Layer 6 of a small transformer language model trained on English Wikipedia (11 layers, counted from 0, width 64). Numbers have three digits each and are written without spaces.
A neuron's activation on a vector x is SiLU(gate . x) times (in . x), where the dot is the dot product.

Input weights of the MLP neurons that the questions are about. A number n stands for (n - 500) times 0.0024.
n8 gate: 546548382416453391578354539569575591368673874437525616462457472360616821360500386273655554556430357646476368264288452259440163593465353559570832592424624684365390406547413243498510369197533386
n19 gate: 567632475534375312458684331535409481603528749445572627525594526657695489734373444609530565462481530734483479618238576693360319613634602386447721642693456805278567479556483345633581621312569510
n20 gate: 475553460472371542796447291667390556550509628070702669609303386645630403543358414674614507393320279495468530276497626594376624394594681621401417346364439448668645435523377622392375309361620590
n23 gate: 099428594785514484513285441742141385812297469368559393565481598267483740460214573846423507490627418531253505671476593670436401542316698673520704550578479577589173671508359670537680543722633508
n39 gate: 485581610421480592656366658614467486492467493579517566404437525762522417321281369557734433390431355721432453403646799353363426744677526709564487342301479507426344471400455609309510478317654431
n46 gate: 460519433535198402577471453435483507600495647471724386404501378579579548587538484542506465243539558552200729667637568543426579748304575632692502583583604285548381482366362361437564404513651384
n65 gate: 631437450593164235573307490301367604446613665627677763726422612437692458566543530552376224577520509577310515708434636354644464618341591468380445665638659338688384608574631502742544416500603450
n72 gate: 270507540556639433567404485711254553628667723441367530374374499720557489522589493619560307342587335628695356444641540733667793257567439332269494451561559696627515404596371534518583430529486407
n73 gate: 435595778707477268652491480457406574427428506314624521452531477234588314525329588492429487569479383662474503294578749371535482780675485622935599669397641604429687580279539569522313668257583501
n98 gate: 513557342835627546620636623706574408513401748306720505277332448454373544520374628511615504492315537798361366415467650326525448490451759539236627646635528557225397592538485604686388351589728418
n107 gate: 716468660648789283533218641524435399652326576538259651430574581579760522440543417667211425566672419561392365558575479623457451720387671572338513514344678391464510317531402557467459527391475439
n121 gate: 438566598566575316470488448491535560501457485325559546509419522443619547533583337599601521569445327602604484511471449455417415418534529542442560461427549643571572487455510483391493496583756557
n123 gate: 450558708557691262649282288355309333466215568491636679542527541766469479382320608488385360262462474697325278375716521453374404454164526386634376636609372515456632515559234286478463699503417408
n154 gate: 375593401506391487454477591608488415506295491421442458514468320590601563653650732554538595709372420346463495535363375552446412483440559570272387788614625533586462270686464320799645315724420597
n158 gate: 719263599585517320588584447745475425643202534492298679339345567091541669675752660650225386233322741633494410527521637658157440499408746461427446801272592349537731243373441490760354440505742056
n164 gate: 545678662336231598547587466776408646467586505621525558649537550540513426338412335579682432598346499222170434626673425421399590691194502599431415327516547559446469591349541732745369446436544730
n167 gate: 497625497552266491719490672544485355406377551550611587536339637458702438632193293772382564759491303628267215386564418459513438620511790555646417647568520429496531295470303430684446296400302844
n8 in: 380309420546638560550642535639448438721612569430422335159747429546384416382604516707676781408749642297581533694557807773847418562402185560614416623500421291549645439781497492371364490504550462
n19 in: 430182500479379582421706498540525664658489459133512602452331454585653464319397363586697434597579638525548501609688732411293728289488636207486441517559381411488607632445746648474508271520616354
n20 in: 707432400332587571493367556572466495425564508719433453480541601349347444505494806387645489294465453392643469663163352562624567639429517818278559211679434250716292582415363556752387343369524393
n23 in: 393693323663320222763303541537627419497543362177381641506165684421369739616615693395537644555594325523612585713655587435548407658386585704508414655599343427713582540658643480596513128486567516
n39 in: 559367266546543587364572702625573625369427665678595180470653431505430639495406471456414665553482495724228423591633533675531658791583523600501525474476453382313468550596564536726258598301681507
n46 in: 372771387421438703451361449400691567350577655565492544304601611561596648815358474426552298374572454539359576503346496557471524620479320675392463594615384340442640710454495804561538410564366522
n65 in: 458573601420301302304435369484493362497428443785367643662449128419493652586668347461302252862459529413252304440562657414348655556306685500496580433352550565346398295360487493652485682283435404
n72 in: 522419648594746340475189523390300258549529667464643494449375475523420706446488621497835387525607605555584675280484607662583380319658429402477499315534578677448694409551348532522501433162581615
n73 in: 301474800481365519459489533524394511275462587634398571278383664633526427434343485702707623214635407598551513516461524723502252495497587589633499333229242617358419430355501425664615571227714460
n98 in: 599899590541685629467451381494161530393893370758695591528720447614474333566588580480443525355264288575395530499566587491660709368502568584447652785710483439496484729257534632465353391508428919
n107 in: 538597668665263486469541510382505430455520462450578627551524351522545382665486174453340403230519436465383502157530341413547526665566833589309056303579441400241475540432251387482421628463155263
n121 in: 530538447580112270296583297874393551597374631771623444376095642626689502390398593778427273845392631819303543375402368509526312505669585458376497692540885587461459569659435423514366288431384405
n123 in: 450520463416487527462553495554818692324418836211167375362591320454528426530386533573701587665307552759489344534531659500480579844570277436568549287280405487316586539432576292257673670490509438
n154 in: 619235575484426608374575361438303661346754562686391435309474580485668568504510432521108485547609657505461470409512301451480348594412732714681244552654358425185541432723620775487374698735575475
n158 in: 703735697442356439665544461556418421325723686588805452675675433598417201452471485414531578784476526516485810618543562695970466520513442481305273316463599535474534382546231042428510626608345296
n164 in: 512624376579478213427577475422468526642652337587508728662551359504489575426429543620471372423291541451349434695515564366563539493594777449658596522373489622271422199340564475619388526245463639
n167 in: 716513455503520484446549651477716503358694414545514607364517531285712566516507742296422414246635619750766417332129755555348451425376277361600447647821555523532318590374585539283782318456755427

Each question shows a token from some text and the vector x that enters the MLP there. A number n stands for (n - 500) times 0.005.

"am": 448551414548505477515397477425494568351595494549453359551418474521244605433563491372356866363593508332400600498484457523376516350444689453407401457610524479458437389565453619620578554331316342
Which neuron lights up most? n154

" b": 546548522686395589528411474480538635478530453512540510553578550315362525592542576274435739413488493395451593499437491639508412195644608475528274454722512484620453410388415638666440560254492424
Which two neurons fire most, strongest first? n123, n158

" Richard": 468737480528513578461454515385571572360777496422402439625670450556463596521578404667463732658448616369738651569664441505458476482435509321462407392663354535551509499489488628469481671413481376
Which neuron lights up most? n20

" full": 653556614643457429594483484525420550513661423468562463619642443697562568552542577322551854489534417336499491690422435467515494418496587442518364453604291548393456456315380564707477541437533295
The most active neuron and its activation: n164, at about 2

"av": 341439539541558635479494554486566587127625560475470454557501512374225491618640407246318511534623499480448724500600596670394529512372616519539538497540510329407440313487478554454458715409409316
Which neuron lights up most? n158

"ic": 614583440505597518477478578587562593379570520636515529392677313422300560580455425249372813443635692305492561529473637713470468537505647529334381486679299444459567420509564469613469435472421423
The most active neuron and its activation: n158, at about 1.7

"ant": 658539384685524536620321475560507602377697421433534452493556483485372479428575582480285723383632637444569535544559497516415441389438666585320482423640638430504378474335517519691493523326464320
Which neuron lights up most? n158

" In": 395702417712670406520479537406445501661602516519565458562541540460580564517277546406642624479448422372582568501595522378542577404498583318529389600643229399322496459299423628529555584465605320
Which neuron lights up most? n98

" ": 517609486507490477616205451490565531483675548541558427567615521439712566571385511561308612513707505438561593568384562563600557349628560366729393337551460500377484502636561562572573642334511544
Which neuron lights up most? n73

"91": 424566518480530595532451472278472479302564686517547511499446339556653535583421541469431785569698296328618493717498527561442507509691413354461474400613281520435498562339491653583495514461477368
Which two neurons fire most, strongest first? n19, n121

"4": 545483448400526495485340590407503578429547497522481524568646196476742582659411586553207607526509519404440601567560557583627640404619567475469574364562411352377425391554494503588611572585440283
Which three neurons fire most, strongest first? n107, n65, n154

" Ir": 596684405677442675549469526423670614434678514446513357524521647552274521603519487501445369546578607469508626458738464393452642374595584440309391371628390392617524369444633620475318606394470372
Which neuron lights up most? n73

",": 439624468681600552493324678568394530520568530466547593520513529376664627469489488622465927604552403362538467459550505434469584536558598389515220488631455513400518451535424565566644493522425421
The most active neuron and its activation: n23, at about 3.8

"ite": 685645425710521524604486577542559428559786632503498419518678495610450510537436437421332866442510648533514447580459616500435481575603584459363479510556203592333416504393456529597526476534652414
The most active neuron and its activation: n98, at about 6.3

" c": 428472567758542576561387630349672602524540448506595529490544522397356502582635502445596622460558626595462527523543640439547497247692621501491400469728394455536534429414487413631443540277260342
Which two neurons fire most, strongest first? n121, n154

" in": 479678435674695409514478552566421450562675549497555579480632546510681651503393542458729676418521446310556552550579566304530574380554564283453371528681411374298465447401468615478568535425546346
Which two neurons fire most, strongest first? n98, n72

"20": 406464401450393525415434649380392459475569620580524510551584538447814602424507563376340511619474475317557667693621608595458652511622544361718441425505374360401373552432534642589462415498402278
Which two neurons fire most, strongest first? n65, n46

" You": 682602446540499488598429575409610606390638481561375342399657406649426523499503481342319790525470651624565525469386434595433543628531476325361296512509362488519654487403377591477582592302393389
The most active neuron and its activation: n107, at about 1.3

" co": 611605541559595483664542596326553475596532522498461457597782645438620538451489560521498644559525365321491564621562623431478477311500616339415305573661492567373376473390338551607450517415293333
Which neuron lights up most? n107

" a": 624560549602533384584351609438392553538574500441448577583543526510613651608547414738598782524453393370481447607404579411584558695537609437575289450621303443351569436403480671722524496390683406
Which neuron lights up most? n164

"ers": 514652476608531637582387612474396557465711529499465557581464493667577581385538619439383867556580443444506512456494559458376480388575570472550466446759443478435535561552551598684572663460389310
Which neuron lights up most? n154

"1": 557471447395576463515335556445402552457507555522466565513635169523731539612409578453263595492477539420460584589652501588670607428641560396449571368555409326383441418557548513615634588482399282
Which neuron lights up most? n107

"17": 423623392374493494440310559396657423456665470437508450557665342538794518583486575629362536649515432461473577665432626626541538311753585458676434496573318418404386518552544621503565492421492331
The most active neuron and its activation: n19, at about 0.88

" Win": 483573524560471624515547680422723740505821500513418507616465529651437610497321474391414572500498297604494766602490522518448661388506596525510382436476256409382474490500472758507532625472502331
Which two neurons fire most, strongest first? n39, n121

" nature": 577559471484515551547430628563622565466671565502437497574579417573648578453706642291412752306512568337479509451491496505403581397442524541338333534777349387395555389343536530604618543419325388
Which neuron lights up most? n154

"x": 497502443379442777448414651536612578359639442528440419459487332387246590557451530381365773398522763359547449448423507510468433563442547414468449431718489500375469446508551541603451657389231475
Which neuron lights up most? n19

"19": 464607502456504613465460582355408502444578577444636591493505552404867556522523526340392694496494443346566721708450559457453541520650560425686409545541387445414345568373569652579461495555321281
The most active neuron and its activation: n46, at about 1.7

" Ch": 569648539724550629605500489377761518426640550421557299618547559319383499703663429363363398541483457425667682503616546391528470236630533381613441366582355494476504408462519603615588619488524466
The most active neuron and its activation: n8, at about 0.53

" continued": 423626512567573368504332694463503511530572573486583494550588457593484469543563504586648776456568437371629567569400427644382518428639468349526455486667389465292611349447310633738583588459408426
The most active neuron and its activation: n72, at about 4

"23": 304513392452378594474523576340554481517650496525536536576535504483715541585501593593328606726559418371556577624544623725553573457761490495671449426513372428328320557341488627433555552472547285
The most active neuron and its activation: n46, at about 0.6

" |": 479529445360473539496316623463511566490700480573371497513667454311636553508312432359592829469513553488540544314625563692520502503579587291664356549613402580457436441555401584619593496506529438
The most active neuron and its activation: n167, at about 1.3

"ings": 577584490510477560534368591559422522489714542596512416578478448602528566378644620424421862539620500408521497399409575520400538369558571361401378496751356411379542463524492579661603638471376361
Which neuron lights up most? n154

" |\n": 458690544684535652561474647372660470418710544589536430468584484334895571405395513548498526438515377479602497498595568611509596484646460293543527397487341440452417488502429615690741494396439385
The most active neuron and its activation: n167, at about 2.5

" to": 421611430593562393607303619464370606596564606451453559577499474484617657508453509760479709613518452368522492520459504450550487646575530283425460379631325408376529542510301536599592609424760347
Which neuron lights up most? n23

" the": 452529489531566410585470590534455497427509596447436592637521473517726664571547388683564869588481376245468560500458607382466537672510613381470276406435350388415500512401452611638626510354576422
The most active neuron and its activation: n107, at about 3.7

" (": 499609470538492487689427625393480506353720574479469427509561514254753519704227618408575569503546596461605543523540527575512630320618505437556355431600331536310303543590453628539433491415387435
Which neuron lights up most? n167

" Mor": 575597428625529646548498575473792595484557537549577403508552567474250571495638505270368448491513423347600653561749498527519583450552561409407397573681237408695545393421580632533406666418271404
Which three neurons fire most, strongest first? n121, n73, n123

" CD": 492536458638458515382460569337486478429682495554422346483594485536325523523534544372381791516511640427470508582549527544540450432561319382580352408694371496500582489432384619659589559431093469
Which three neurons fire most, strongest first? n19, n121, n73

" As": 418675489655641345578478620439578626667564588576515399639462514378564611493471562307434666430372400538681434532489565339414680372524650399613527610717303519395519444419480559584527544508670323
Which neuron lights up most? n98

" by": 431664484552632409591365595539401434539613519475530573565462477488662568471436464513602885669487400450553441558634602444427529584546556432465366350782435413486598461498441560515660579408578351
The most active neuron and its activation: n23, at about 2.7